Layer 2 of a small transformer language model trained on English Wikipedia (11 layers, counted from 0, width 128). Numbers have three digits each and are written without spaces.
In attention head 3, each number of a token's query is one row of weights dot the token's vector x. The head spreads its attention over the tokens so far by the softmax of query dot key.

Query weights of the head. A number n stands for (n - 500) times 0.0013.
q0: 402321389603574395447540582645361427574574514465504435660474605543449537470468487458338624403558534443564506475508430600600463468402422460555626444504582563369587565627613552643415489419573566434563332627302444754526352492545356370510493483406320411600554430503624546531337669311632417467314464373505494617573511501523445613609476422543524464514609479242650560606575479727415357500626
q1: 469472495540505138582353573456436573577487681517562510434573401461281549538486368591516526608617546406394211419416333450447673578579515563532460703372463212526506496473489578372441497538579320510454539310483506428502654433416710523304346473482613406215551551475355623561481529609335654498568719378714592483334406602434424450436531604358674384536552411558359534398419665350656612440352
q2: 440489354468397438525356569571523808418365470461528443378397471442309555516316520609451555426318532624454597548224600350452426485502525436389524596493404472458490617354627562537479662394408449607394438565400481543601535573582450762493499680459516412637504461347522378317452586579381542448620517692585490516496428585557453410398367523417446540480425387479479377508635345474694427470469
q3: 578489515576493485619440349589466502459497420502506414573567353402605420525330602633313505424419349703577320562816413623570364416659367240507504543495462441452392528297557552481477514667651513503566446653381413305541517365553408567431484569317513492582461755539334446504429427519429733368514499583321387423600572545778388417467450629516726483481669583400529484397488594366474672528425
q4: 360504642497533365393536331327216731538481564763403549268411402478517596378364532538637355422403603583334454455436675668427512475692721606506530606276563400585372655500561545709377577535570597639686514772575378619414320524405424693611520507515527271487567668370530562666589567644393754623657594472686390479660496561545608588395648611469438564408632473459461428311401425427413495545352
q5: 463560374398564705411433345349431511507561395580503470362613374494738425558484619830583330532501490472574610526715136619514527674509581626578590619667355813352320656494481670478231485554378455367401491620272271591701726394535740396290552632568138592671575587272338427307470646276513345359547403418503527434475394528549358588365459456596461592495602540546521459406451779801483552627524
q6: 438395525258497389580457371711458525553404634221717460319412519403484478660702418686479341579502686504427413407771390366387588319134458749459481652441392345426620530316403449358741691526683479301583740573546252420369494307573269629361212618171277775470613440734578399546604568672513464428429113449595588469684542455738441328311513622661750607640455885268341437782476466460534470535397
q7: 708569490457469700735537588704367456458428532539454468629351664477467309382476703707568702367535488356644506411754391404587391491398670615503497592445520491306585628640595255150323511510479431632429451566396354790520405557615550497671365411526515581512491504640649594554592459290295412456546480669407443441800526591591431570642305533403388550564536539599616367519363403455342262710424
q8: 616460502561424521335638826331589441443489642521517536410477497678530650634515453526353617594426408479614323519647356753483238457683315238351626406336517491641525376684649549440478294606524495411256473523499629377494497665484293569404507665395405472456367319535429455658676453608488244457756790305364482321302451502295470670629630426440262566266372596336471585271450544415804548535727
q9: 537356536338368481456560410607668433346540556439635466404429584476551413490481437423609525305451451415526526344395642530439407416259461571437504464481537568390635499598507576749423599534298568545748338644446370522399306633510529556539528431473495612346571496414528490536660405632411336531211535774509472720422565529541457457577602466513362527531499635646533482581548633550360323623723
q10: 459571478704434919675599723546494551483301337475463396623707363352205609398524478360410478571582544596599510313496378386633352591469519567673418460235569514495523556578424446752564516478644442578431385568504517426694517170625472396480271577504355459744319398731482751502459676434533461301734529354307572562238574381595408336400408624409864752629181404420284448354481513168420778470611
q11: 506508743370358510440577414454378451316508537575654397360528516661374527595306595453400366500618711541465616450659642614405420508384437479488414287524368625442586763534457465297443371459583642565401443254408394497402537782497579600675461546645462252613469479735516525645478524543707484460535462722388598428526534680649758345688406563490588589489517491525469463321365547639526622413658
q12: 701676423630546546353465517521370584274567606607439383245364592585320410485475395343434751715285555456322438646574624419580597450610328669712263423457473453527262397395654682413561468674585249604328767513645536328510435557644464573671549520445447423581459523543414564522727415410179463333725607536643610324477455722706905546475490596448726401518424409518452481402387544390511348580452
q13: 633584521611377395636516662503346412405644482655397321537746537336371540434511468270222423693604432580487569329356394486413578374240431586443414366316393444724238579429492720458686389648439600624275255679609178627643424406575469553672525590527519618602394655120556543477755353532289614542440548490388276586531578489395485558633672605591626433476792343541607748486668369492367670382600
q14: 208678647305598378644452265424399565365660561382762547442538356785618083468548520212866461415486367443734604597438642507656591459646431565129687555339572395240647596756592449627505550390556289259390518393606669557639539585309436597509568720524308079597459344578413627703393546405736742544426252460512377560724296516630626547645572605526466672574651476508352657519723404635511428652362
q15: 324527540652438579425321462359577488372310585521445438569608606418624507490788477602506253427234613627697667517674567701410433358503760240732622526661383601263270619430563556496506590594684381528652635289379441516651443381603364379656736399523418489591600538441501336604379556393291515376688484309624635328422558661604406573566432536668623295445706272368548325532188389366688632476772
q16: 436598195509600521563573641723473481490673345247450465487321646390487408595395469566443792252282335540580589679329577593625350392430329774569332312310651809539515629509468376344437623635588591431541259436307390763587334678245427473571505585586516554829328366564540324464579634449747286651396159610295429518514675414643534930525382316371440509592247632434662426511648476651677319668490
q17: 244394515601416625501396660570421439355523321449541614499534592590440525425379624422429409480651547253517326336587418739367450398674430578562590425651431574476593528511573419408428597633564712400513615563342493715357591395434569611557511382547543409551582485561557642412210528427502519457468519392472567411541520358563428552607446477588380468450550473497628476458518659740428462503605
q18: 541524695511478240538444391567477344460383460627438521514818405441605578353575454528532299650501554632385486400439473500484630390604552380710402513556380308528334341447617492464606557485546240693653672489513586362521578608528545640297441435497504515645624513611494407467569288635333844588783538493456599562504355462557342483610297472415716442504792297488470545557382435371463606393220
q19: 452512718547389416574580532606380635403660698655551311453588464506469696407582424445708619655658457529527438502572402488488625463328663665566389424491534338462455522536590546324569306617523360469363460449604688343420636556571568426522502600489580365409501530405334678599469553473273514394585435281524682492351579638493478495430559515589452509491717567369377714354538595509486811563424
q20: 622414548632643589601413553613643434330574505660499453512454505486501600389382436379352691347476486511458490429657624417447433620588484453609465446453589469450699461486429555671504348552425585578549533796401392433413379568468433518492455479359657420615414527488601675484322465332616313494299563583299394442411419537452434401281353711566423599504464414477522492654590464490420502627562
q21: 436229476424469615560486471522262515339645526582550427581548523558528446458457514253457540406592475106513476411616722297419668411413451587450376653597603447433451524465347536438438562319602462375461628617539517635400635384438534494644482389442464374404421436685809476507594436334792325504403586635573369423430560404488497709499712629371462574484520249688763639464471544382303366586527
q22: 417443464509468377705600414513685548674717387419741417647629611589481690578631628426391435852545512632693754660585478347619665448539688720823383333419517524530457716671499368346491506522435681600551484431541333257601475426520458481500505665635309331514204380494406285662527634535607465549481693656342634558408494446521532646579553389354380512438534563552546358551757447460547626455500
q23: 460425293493514456320654403540474505375416667569415565390441407511640547520392443737360458561532544717603478621583574393624536530392500371537368453691467415419340706597630485476523465480567475400290567581419401386494681530533458521548448644509411541429523381514476401606622490581418503644601545370687520599450373498555470542555562375398538644397715472434444521449589370388480466455471
q24: 461470372289467245418399482524582412674341298376561755406696505307546321406619572538374385204615677543463531452558647613330293502391552477670377742402725683227539430429475351637444523427538513525545520252360320694598491482557467572608620493628659680643511328402802475587278453591641559587458673449520623581556478336343513403503489515497450553511237548298628477424411386518701722602542
q25: 290602371476561542709440405402559463581537599609503588413622678534771712482691604372538370216394542712536464269504510555581554408928297646352567511411525261388458589234251557491581429348556221390431370490353480417372262594559477523635574387574743408555335435407710681536321074407412475715530801582415618373552441577324482474369326734387438359519338713429475537627447572562379745401460
q26: 578379459401291447439480441519206558432561432389513631469544499534519640475644268603652545442583536351485283633366309565356344667603543538325520504295435415648320458706346819429444487620719416625482405373501380529792525600528576493318345312591568476590432445607556467664342853286377637249438516696467725565490379617446707308545343457627588539519356450277563673708630513500604425313576
q27: 669532491495440592604759605646487385635613486800423485458416447782397414371316357727430544408608520618585329290684395349609458352486647483615235348275465298494401495657560497443588411618473134382175459572593368744536506556666512440398502339525621510527543335764418595622557297565451481737709259664438493557148235546387378384356599611685473643639472425559453528492549448326628602490471
q28: 242596680431391699180549473777534408383534561338487355663332582567580099306434517523456684627623562595488457730353365497752281541410377402385608550522360254630444361491453501696459524662590501349502538473554627543611750525387566526303369524397686510476376661590314498475410291403461605489456189482656616312519743423205656616547464308357431568616496438192749438546386457388569701515334
q29: 337401453561509591649312551447423566597519420491601531433328617501534561546623307480790642624469397560444484482676206565570613551528281666462349688324639747549383487643453656708508456411025436657764638480444340402399641483507395629654242584380498521446401417605480507425367516419514534622678412319388346236516448435286521504557473497569489253690331517307692434541481604607642663622551
q30: 364508364683369257709674662434739687590578520499384636419491801413331379479688429464317405586610411459601313418405540720555280560543445577597502350752481554364577593627572448312411446481549388486748479472495565622528517360106455587491556273402567494648392413567578378650299606424649560491611488364340569435318248557390550409557216435382395515661421483784474472553533452677469522515462
q31: 369478574487578517734481694282702761414396466637346522590401422332457423636559402292590307609565507588516541263706519646418298403424440590374667411553484447795638435402531451267645453518553460421605496399513515461759322452398507664362488588650375447510624512494622492488472273650677755373380725260545313351641503358472646613201522502532778235468358428439535349374592462433589487423387

Each question shows a short text with each token's key, already scaled and adjusted for position as the last token sees it. A number n stands for (n - 500) times 0.0028.

Then comes the last token's vector x. A number n stands for (n - 500) times 0.0069.

0 " H": 611327684661452455501318225677563554409526574533364525432615328626494756648503501595486531615413
1 "F": 641319698636438395408330272651552554393547649489542430572609381647544704691450480482508564680428
2 " during": 535362714621595351449259254785605628351633609475556490482585366652601633631608471482479538536470
3 " the": 508446647571558374515224147728624632350520462486505448464621385511520670546632412552499538502413
4 " 2023": 448503662681496421432236199778665521367589517504515434578650290539536662673535385497448554538421
5 "–2": 369640596658574339527273228696608569371550617404433383675660280545469646719500378429470684589400
6 "4": 554577537532550358449319289743590542318537604514375569644655324500483613708550433537559614557417
x: 576230639630563415625471243284493618420590657414229604543539454548452803302449554514559464465428805417515248472456499482750500418396588747391534374386396455480491585422422517631660522477569583619647102498508533393282447277513569355504686710579578442491414412421402506502415432731466625630646577599454482414467738644457619639497651743243530574557473373531344720783377489645319435220438
Which token does the last token look at most, and with what share of its attention? 3 " the", with about 50%

0 "a": 559447603503510402530316173594626618420581634545500525538552383486496574634526368581477600525389
1 " and": 549430631554559402517248168749556594375536569548492518457571440534583634605668395438508511489392
2 " K": 589380635609512408462264256672521533455466572541625375547652288646539684711560453562511598555329
3 "a": 402470600577541465469271229608656638395568620524562430623593381578516624650536355597520589501354
4 "it": 386530543510513414509306233597630591426624544553461470647539454532569581590475338522558637475405
5 "o": 454566494472578402469370209586612615414596568515400468649541326510459608638539391516560589447410
6 " K": 532682491475587378471260255666509542467467570532361489643676302588519644711548478570519590575347
x: 551289555485512434454547302288600586162533602528299739409557431409464515228634563587580665472432630439597336561531527494842654363284500638408469240495242522600470585396369467538751681520547586628536298464493484572398559279528617232572618774526700434503516291377422701366311486755569617448669438546507460486547742574480600509504661638315443549709420390368482596730470550480389519340462
Which two tokens does the last token look at most, in order? 1 " and", 5 "o"

0 " 0": 658388630677545468412342311661604450355517576468407466367606397603481704696479480476454522633315
1 " |": 646471666669594401398383225767531506321510667402579315515649431597437536641470419416472540578375
2 "\n": 509518596582600350459242090760668627380539599436551490431613463541569693635598384450532624582305
3 "|": 465520539623571359433252089935611643321478585392506427533661480659358671579572364379508626517404
4 " 2023": 427512646718481413400212176889718569359561525484530433577605263567535733669552369423506559518465
5 "–2": 359649561677567348504262202751629600382542615399427391687633280549468696727505369417499689583412
6 "4": 549576519557508365410314263778581573341508605510375588603639290494457665681540440519600599559444
x: 602284750635601418607474244283499609437595639423254640545511456551406790341471570522590442491431794445514256448467527500740474432398578712325564355355362476512497523396342508642656539505532597618626123450529521342296482284533576380545656734575560411516455416454423562509442432705408615615648557576438476421422721639430652616518620776241502563535478347516359725771427452640360453145442
Which token does the last token look at most? 3 "|"

0 "a": 559447603503510402530316173594626618420581634545500525538552383486496574634526368581477600525389
1 " K": 642316645617478406466271269667520523468472571547483447503638291624509647720540479576515586584340
2 "it": 535467660578503434476303285636644602420642539565666427600555436604564609636483340513587600485386
3 "am": 412505564549516389464342297631614627460567558493572447599570340511539578550513441520577566562344
4 "i": 417574485467551428479345232563585619473638616524472434608556350473503554627453436469613571524402
5 "y": 489553412439579379466343285602545597476549590494448462610491364447412596579573443598529641466464
6 "a": 557563433460556420513300197607628626400584601500445485602532390471534573606525375599471587513399
x: 455122580516575338572529227295544598370535644411247651598679504425408578154538507481603481488551661418327378570528462565763623395478649589406494447543294501583453601384397581553645621486520489738638360547439522316339564476491516397455824751480611412374453355420378500400288585801591618562599418553644575367396561770438671564576657779286486497670468237377489653588442620535373557255436
Which token does the last token look at most? 4 "i"

0 " of": 538439560572556400446290143721579561387582536506475565439522356530594646582645400579545546466383
1 " the": 508412597597552382503232150715632631385517469523502525405593375519490671586650405549504537486376
2 " A": 575402680578562393438248242672521624417522547528603429480654259606562766653530378536421556584403
3 "H": 419456629605499406450355203663598514400467606546590373575681335570503726638544475578472555568411
4 "L": 370604581542523423437363201673553533453551610440463400648670397615493651644484512482571564621413
5 ".": 535607549444582409371352162702563672320538572437311478632581390532567528667561396433511498582357
6 " W": 588629528465585378437264253782589488433549589436300525652698334599574765611584373458522565546388
x: 635352663494490454464525177328561517212491668511314837513520444394611535231590533715474679469454742411495376487525549462644672247340513510447564254618196517540508525416408573633602577389544487615632331378466491537308476260544571340555573704583638492529417243460388647456354538748686628449644602596456508335438798567621538569480516678421490559686463484363455524718491550488443488205458
Which token does the last token look at most? 1 " the"

0 " |": 623416613604563407435321049871559562283492590356491372504558426572497547578496370392478613591355
1 " 11": 654426655632540411392290238747670535318521571488559397433587386622564717687525378474507626635322
2 ":": 565474633607601399368348240758618510361520661411656335579625426661550540609607408366452656544316
3 "3": 385601545558496414442277224807560565420538599507552434586528366504465656648574351521576622581355
4 "3": 405637518534499428422325266729588518411517596500421484603593377460483558660566402527547638553333
5 " |": 510663485509572408431334171766541508318482624371354594674677464511497469614494412437451574587338
6 "\n": 532524565478593340458207066772668619375530582430458502586638494517580650648613391465513641584304
x: 571206672442479470589482292472577569056459602529289812460545414504380466323445500588535532281494588482386456461491539567708538462433514591481525408489297566564517541387469514497538538475559561752728232518441579492392455342436522357461743654538654331477548400453410664446413427622831632559486448683546414358375849653525590537588477755404649600590476523496544618705426581453337478105502
Which token does the last token look at most? 0 " |"

0 " on": 519390625621553364430323177796624571338597460434422612423536386622608665596647437495447505506416
1 " the": 526386609589533397481219154745628619349510412501484516409584388540535698562656380525482545521382
2 " l": 591364733581597475426266238750641506418577483465634356559598331660554712575520474485503667504388
3 "ine": 406529625583558489456271291596592625366652556484661446589613386627631651580594311458530712508362
4 ".": 355550586460558428358338153705569634318534553443393408599592371535562537670571371425481498585382
5 " The": 453559643488554362479212212773581630390527493518468426604600376549482709599687365515482539533385
6 " main": 497619555522561388336228299772707656458551459551404461663675358610533633624614430523473582531400
x: 514396553559459567457555326494564621228506683650230752373595419587355668349459491682482353436419706426457343439581441599690633336528370531420504426598249313436483557550256501586511478357473527601600398339564481473406461361566582461373657861485745512515434270472390662566302490734735715576544513449368594490401821705454462664436549606363669423496376471412663702766403442544465472412463
Which two tokens does the last token look at most, in order? 6 " main", 5 " The"

0 "s.": 676419577504502439386342089743588686273557549442462481465537391569589630675627358326509525573413
1 " On": 597410656642516306440327192842599578370626547484454518476532398708608767699701419514407583528421
2 " 29": 528443647638499463346256227701633487332541486500631392458594370603554736688545407528501593582348
3 " September": 487488579651469406308280279611584535420560492486554326566580304543563645701589476512491550484387
4 " 202": 418502629690506402456270269715669537347548534512530356599660252555524677686463424430578518548448
5 "5,": 493616520608497392367246229736605633378542601494497415592619367527543501656574440521579517487464
6 " he": 483647512559570395337237333724662551410558558555353427704668348611535630672622453477509603561370
x: 580408543503441510441510260477494773130523755400263846404629435555493699229540397459528522384448523319338404592541493549742625280407639572463487459554221486346467624458463288621657615441289586589586265424674469540465331453460514341534571677597675518539479390531389631515475462817670586494485531639535534440526694500508594621545554755448613587546423404492495597680535515345559356241375
Which token does the last token look at most, and with what share of its attention? 1 " On", with about 50%

0 "en": 632407554516445400504326271651554687405625586487423508542627359457573579639546351531489585539421
1 "oh": 638410645527482382596390311609676535486506578567552484545580348525479571638571488575509607616471
2 ",": 496451560532512372484240212724564667377538542584494399536559471488498546648616487542492537491398
3 " Man": 471426639625528322420273196724650462455623528474637352570633296704581676713544411567507599559372
4 "ab": 274553498555606368535424268661669559480587672389502395675576355630560676565561376493603672542407
5 "u": 493515484509603453423385275631502597374665583546376504625576346492498574603501348534575535534343
6 " S": 544633478460571397434275226651555575386494578504337521695655356545496729669557486611507607581436
x: 611231620536535409508616274292679559193584727476195783488570540506542535290603446616618545489387577433506349503508523570794585372310520630426488351556391564569486606345392505500618685472554471607567273449486420509327502283488560270520747699483660500495474327523325728399333611724565460557619476485597488275446758638539633566443669742321477595644429433431480531717520470478442431209401
Which token does the last token look at most, and with what share of its attention? 2 ",", with about 20%

0 "i": 559415597485486395510341245574587621444605593515476491536582325454490560642482426482578556502405
1 "ur": 584376551509467364448371240551622657421527590482517489611547381487515557602619408610568658567488
2 "a": 514458589491562420533316248602577638400589640536591457582563366489505556609536379581528600538414
3 " def": 480348687710690456415272385817581623427603557410679312588704329631486600554399410483430587609452
4 "e": 353529590550633522427385278633572539370551607510457512552570349582472598505557356503609611477469
5 "ated": 447558577525543331443311357716588666441608641437451426583666387566599590550555353449487544486398
6 " A": 502621582450640358471237264672514617412533562503372456665664319584551724651508381510437546607434
x: 597214591508504445573488244344597575180533640343160678605486501468502569259513377650646637496531717440596357501575589557718768318414539603498445408430324568459429652332512499542687608434548515666627299467458427500428449354447417387510724759464676481500521336444313636424321580699571444606597523588588579346488822585413594547465585754307531583629283402369496630633451555537381456256463
Which token does the last token look at most? 6 " A"

0 " years": 490393577626384357381335238559573581361562462407435564430400209632473604738528508488409603363519
1 " before": 630435667630517312430308264771570565353575638520502535434534290610624638724599433461402557486421
2 " return": 607350675741567409374291266738710614464558535380551507509593284703565692526513507549515630471478
3 "ing": 463471629596572366477318287665639550334610576493617445540546286606582577606651319497455654490411
4 " to": 430469622681645374403259220753641580356535622504566356557648362519585593658590398417481529494425
5 " Bel": 309618561604611448466258277684565469520543435539402380728708369700615741696523392552488649482511
6 "g": 580649389575557427486311302609572676538479698412347531629707430576537571644434388555527704551363
x: 589152729508497297449587321412670630407485623565330707347653474432311440345526632507586472438525511388464323568451476677692689377463668601513372367518219570507507586399379635622702775493555449683633484291548452423357470370426557323482754677560572446523582330343430663591480355809472855473729590582386571422507674617483617441475620596442582306502438339332520763666411435471365390336355
Which token does the last token look at most? 5 " Bel"

0 ",": 516429551569497393446228185748581624371537528582511495482523442540528602618648435527507563469382
1 " T": 694369675638465453434231199680643517400537569505498439509609275692556785699535394509506597565373
2 "ets": 587502657599581396452311296636640636463614627458619428568541305646543666559522449433515665509455
3 "u": 376481549546547476434360231644497574326668515527560473601588369548538633601541311488574589535354
4 "y": 482492483470589421463324279587505606468517610482467451637501376458438628546572438582547626453470
5 "a": 498524467471534432514285170614632626393576599505425469611529399483546590612533369596469593507403
6 " E": 547691481420598396410278246689572507473499509477338502660684361553551666659535432525504565639467
x: 629400591480601490406567309412530465229526676369244785559572487490632607267572466607511600427433721481480434545587607532679749435344551590399471376472175427487446660342428443513580695424480555647587364397467464550386472305435551298539708799465725506503545189479268636441307549741637604593618486574548578329431710611461643690523587750355429520643382425347518571609455547548320418255419
Which token does the last token look at most? 0 ","

0 " In": 478389665688497352424309236789493573365704553471375585407576251620537762775598444560424566621445
1 " 199": 604367658740408411491245219693574529341557552522506511434524276559543726742450440485602547549477
2 "9,": 510419614656448376412207230755559602386576567482522406514545387560567523658557417476564516512474
3 " she": 509400719712547444445265270715612571415545573580679390600594328634546609723677433479469660543398
4 " design": 413470688603536432403208254714628657471590523508541337601631334636574656640587495455533590508473
5 "ed": 459571497561551393475315238722592676402551565483402441653596331540633576617625340470574557539401
6 " a": 469637547514613386417201254681571686369463569456410447672692387548570660587570402479516565519462
x: 646216652507422428516494210429549594123467554380386700568599426584430573268529380667625511447490704424506408487579444502729636349556551612450520365534436564513470623390410523533633630401448610632573377487567438435361378397402419414550597741500679494393437284474405546593339556887661558637603484554598538452480831471469588662431482783327659565579344436444467714718423491378347431238416
Which two tokens does the last token look at most, in order? 6 " a", 5 "ed"

0 "and": 597448648553452360542416327663572621463571509472383525507596327517516544596540423561540570523432
1 "ro": 717371610536495410463414297720565621452620500416503402618587348522582596586581351520552651597523
2 ",": 514457572543514381473228204750565648366539526579499415527563453508519567634640456542492566483384
3 " Har": 547422611666560409447260239680578560413578499509693331564724341669476663691589431555419640592443
4 "ut": 327474584501496290484339221670642603494599718464474422651589316576587602684507338603516612567473
5 "ok": 392600479564532366482330315631661685467592623552396486614579327498502645635490506545573595545495
6 "i,": 501610478484539369513224233686603607404569613544486534569582413483495552651614419516517557448412
x: 478252602547597465449452199338672565175545627520274659548676372568420658429494583455531525410402788511443365452448512601824646403382506538394512408517270588496546629442286431511594633522488439632722294460395508309370492474529495374614745693494623383397366323399497550451295431833736598493503518605490520447422618626412550711554641714235490511687460498436494564654458691534374468358622
Which token does the last token look at most? 2 ","

0 " event": 590391708749471446421310319737631630401571501427398639390423336701577648628531461429491500539470
1 ",": 490416567627505395447228183783578680346523555535507482497478461539556587616622438444503547485460
2 " Am": 657326676701581383475338184746616557466561552449598421551643299702573721695590400567387673632394
3 "ak": 424500594541573381526331314611609680496603687503660403624602327587513615621515406543532684588450
4 "us": 352525558494481376436420189565639562381585549514484410620565341520557559589551420499547679523509
5 "a": 501539454504553439527296192572602614405554625517416431634541394527538569631530330582505630550401
6 " def": 499708509592733443413261354833609602410602555398321373706783390625486611556423403477428605613446
x: 459395645598461532624500340497697560329477734443213872364700445679202609263405561786580659530479745382540364619537554678695505257536565593478495365662276500403575571384406562494516635292440603646604317350383539413354323288687602338492612616458675543490474297426416702438454502608683593452475456478535480326422705409682433531413491600372524491684274549424505732612542389381514441303438
Which token does the last token look at most, and with what share of its attention? 1 ",", with about 40%

0 "ign": 607400588535446413488361264638639634491637516458426511536542313550572556537484501431631541541485
1 ".": 650433610470511407405364162706602646311554570429618441522571317545557568684588368407556539545385
2 " After": 589433641570468304408270268809560561402611585568568464482528323609529690711707420433372518585394
3 " the": 504444647546553375523222167721595636361521457487506430500618378501496669562634407551495550487393
4 " b": 345572571562583416470219253696578545378548466491544302715627370578579696598532447485489632501377
5 "out": 414514602571600393338412246690640559464630486419367411654661382608561593568551314525508540548476
6 " con": 493723434494599373366227386776558596380577454417388426692699380568528585631559489644491568491466
x: 651298448653455540467565338497555599181461560359233642505665461518398706376466474669471425371514650341488518578556512568685586427408498549502462422501370421381590561406381515426508486451511600606652315309372357529453241258433568383476718840512764436513421294399359753562463432783641781539562538472624574514389595648528495790477637789436572578549320437410513602735492429489382460360459
Which token does the last token look at most? 2 " After"

0 "ction": 573433581458396414394322236661588674404609490504477536510429281559463645659614437451521497499359
1 " did": 617404730734578379398318275798681663446508635415453552389614306632598649588516488414519591429389
2 " not": 637363749707584385412327315642601615432570533463586535513575305760458622707530456327525597433384
3 " f": 484363627589564449428219342733548555341583512533647294695676334621585668610513467469487587525451
4 "ul": 388481511603560417360363216669496688363686534577438413651602368565556709611505362539601617533465
5 "ly": 439622458506571382392327355626568642496506558581390445581593408510493494661607394402506616569502
6 " ref": 422733451543654399387269358755602691385561555489337362694821399669576655582448467528460609528481
x: 386305463604541464621692180465628541307464711336255776404718398648378545338315464749603564467420763453434409590547463557681631222580636662463401495700303594474588401484337470369534527392325590536687295424338402596399365469605542343497583680529542459466483327457501612565442487714558675512611556507570521414315686478488478669579479696461541600614207632334627664673528384418412490330402
Which token does the last token look at most, and with what share of its attention? 0 "ction", with about 30%

0 " during": 538446627635573362438289243771590611336613580513443638349531338664607640622621480494448548533476
1 " the": 500423584612538377505243136730620626348514462494487536389591370521515687551636410557479545495414
2 " 2023": 533435676725457429429248200781665512366584511513542474462582285552538671685533378506447559536420
3 "–2": 494450683707529347523278228701608563373548616407650325581597263565469655730501372432470683587402
4 "4": 368585614587513362446324287751592537320535600525502455590636312518483631724555426546551609554418
5 " season": 404599587657519412346273239703626617415621484392433336656622297638496670665608507419436513483439
6 ",": 507598525585545379429240218761572689364534560529494482590635451509542554650599442472480515483438
x: 441161565582527486456451331281596610068559624509255683471664403572448631414493580494483500401382741452530397496430504587679697282394464615409510497441370573376535633490339494551591613427569475611805314483474475349351420482583438345603752693560579403451438321359512538425380376858696534486443572575558514425448651592483610736485654808276536556647371546506525654710484559502400413260552
Which token does the last token look at most? 0 " during"

0 "==": 550462582591529481391378144798613610401425615319465548410544359642355710458612442402541492532614
1 " E": 704344674645513470396267231784604579410501515438510456497632304622599794623559408479510546587507
2 "ar": 535396662619558428444282228613613648438611482482549482532602424552514697585552340544537694487349
3 "ly": 454491532573511348411299308686595668470488544586598367598551343499495573664590457437561591519554
4 " career": 384521612648453481456286243676606656430514538408580422543543290581570714529593473379435502387458
5 " ==": 460522560528586422433415217707527639428422717302431452561634403606359612491544457370469450536637
6 "\n": 529520570529578392463255141801628727272486589425443475533652473503582757571615420431545525535462
x: 614217636480524556574415362244474607128484600570297809444555370596346522315507523588574467313446623457432351518496576424755591429434399512489683453513490565576464507444415526552565532514575581682716175533485586485416471293439506395424603544492572259488587367410455596434445398709729620534538455694610293381393762606508671581567464808372596560670389502507664672714477597559408389079467
Which token does the last token look at most? 0 "=="

0 "ah": 589445620552491340640376289635601569480562663542409522476547329576493545629498437600493570572481
1 "at": 593466602502534350561376300646600642512613656539521460593562398527469547580492410607515614511426
2 "a,": 498441549553499349500234187699584668363574570566486418551533467529480560627604458585495568470420
3 " M": 415471607543526395443262184728624513480518586489622323607666248641520755669549427549513589553372
4 "id": 344571521587572406441339196675637635421599647563484422650606377582579667622559371446568715570351
5 "or": 445589501546549377384359233636527573443605501523404403613547382468538596649601395536602625562453
6 "i": 577572435477612439506336233589609631471625629498423541618576337442495552661458436475573592519405
x: 478300700433561293444469355399551600312621599473252659598737350501370616289543583385645598565516748500317355458536449601801722284390599484412495396571241515614455611389319577534705567482457431667565328489440480336296560418436497358492700708484642370360460356425329563370357492786598732579629450563473616450484611712388605605598653755271541505736515353387518707582411522573330575308540
Which two tokens does the last token look at most, in order? 4 "id", 5 "or"

0 " sec": 561357713749544443391262366717649661404456535502277565394510332716597667605394477584437587499513
1 "ure": 575448646646499398341340317599600652462572561543543536534455318567553513667589493484496612584456
2 " the": 518423643579538372502205153728618643363518457495486476405610376488485651590614438552464540516378
3 " first": 466482690694491361353169216767714612434572571512580461435607268634478706679569454445350635490412
4 " success": 397453736618583422379227247699711654441521536451574375563612289719522667616512460502378601449405
5 "ful": 436547555579516392439304262670697568393569592517387404615700334613548590658617412499437635543468
6 " def": 507699532587726448392261351814590614409607555394311364710790357629499637573418413505417579592438
x: 437395650609461509615495363443705580327465770418198844402680433684199626254385539798575630551476738401520347618548524631682554264511549573490518386657303506348598548386425587472532605289451614630616304368380525407363306295702602334503604609469682523505478332397408706459431472680654580447454450466520475329447705411662417534391510626404532493699297559417510758690541390387497473293457
Which token does the last token look at most? 2 " the"

0 " go": 469286694766500423320292345710659643371544534387344624441528335701512636578369524462489479469471
1 "al": 606365637690557383447365295737587656446598582470489539547490391580441621564470417492537645626516
2 " and": 563411645559568376524248205788570607381515574544529461485587438545584619623638362391446504542411
3 " three": 523464757575526400412194284640555594382527522541607393448654355636507724642522398457412602561393
4 " ass": 407510658579651443364280367733622683374516632387592259692736403659478620507374487528455545543522
5 "ists": 407554633549565402418282350533526577450591614508409436608633257634482633608511447432440597400496
6 " in": 501629559505659384427294196785616621295599599417427395651724479551556664655624398510446481531471
x: 525147577570454531454499331426647579169500560452191799497633413459361632337493634658488521517500675277488464516536505640695639388476482615429449527468456425403524645445379475516594518442441561567687345474437490364289442398449472397524678680357706318525363330445327590434424448771698531583573470608613418490469899673552521720510567700415627536661388500457426698746591483430369394208533
Which token does the last token look at most? 2 " and"

0 "atch": 544368654645461390435317367687651626459668557392384586531492353644541565590474470450473552594454
1 " |": 574487614580516352453311098870561548284504623344559400553560408591503546594501361389533605548407
2 " 11": 520466662630532405388274241763658539315523566466648389485597401613560722679520373459512603637339
3 ":": 401548606605588400359338210791627531352518659398612349609628428646560535590584401362456614555348
4 "0": 379586535577508427454265207782574602379558594501443443583507363510502702653573382452572573635415
5 "3": 514616491531499409415312260748588532405514605479376558601591375475485569677551405507530636573342
6 " |": 620584428483552393445322181764543512319504627368427647672670455515491472631497407433447577582345
x: 611098771515564466501534259494595588214486735503289694432550426468423648202526565523595663442449553552430465463475551644667635361428501756418428454454292593392519717502432581606537586350594489704681332397408502371258490478466486314461742666580638353477395378413412662361477408803574667567587425537518464397385706605590647564528524796217640609608449321525462594623451586513307408137461
Which token does the last token look at most, and with what share of its attention? 3 ":", with about 70%

0 "ute": 560424662545485372527345260631627594454572541418417538498495354536591607646571383504529579463443
1 " in": 592334660676603409458330206766581603316601553417472551488606361568574690678644436543486523553460
2 " H": 599391669646512436492305214696582501416545564527674384536668282651526798651547449556476577605426
3 "ass": 461542605629446437477371226614648634453598558483637451673615402591510610512439433533557639572362
4 "el": 355575466510484440460331209691597608464627442484446399638514388528625575574485375539602620590509
5 "t": 417658417566567428517311359612545652447496630535343496611559437517578522600478387470541635629452
6 " before": 531577554543601294423283252775565571336567621528371455677612366553600620702620445478418554506410
x: 400275673519486553498480281421538626167428795493295681452614520383428576345550514602574485414475607322534309603425480523700661344485439574515470460541246519349439721535414398562581545526358513581715327361542425520402472514416411204565645594525682388558335380457397720434380365854649581566429609503544423568386852670524499749426546778360596600658423502431487587792570455478500461344541
Which two tokens does the last token look at most, in order? 6 " before", 1 " in"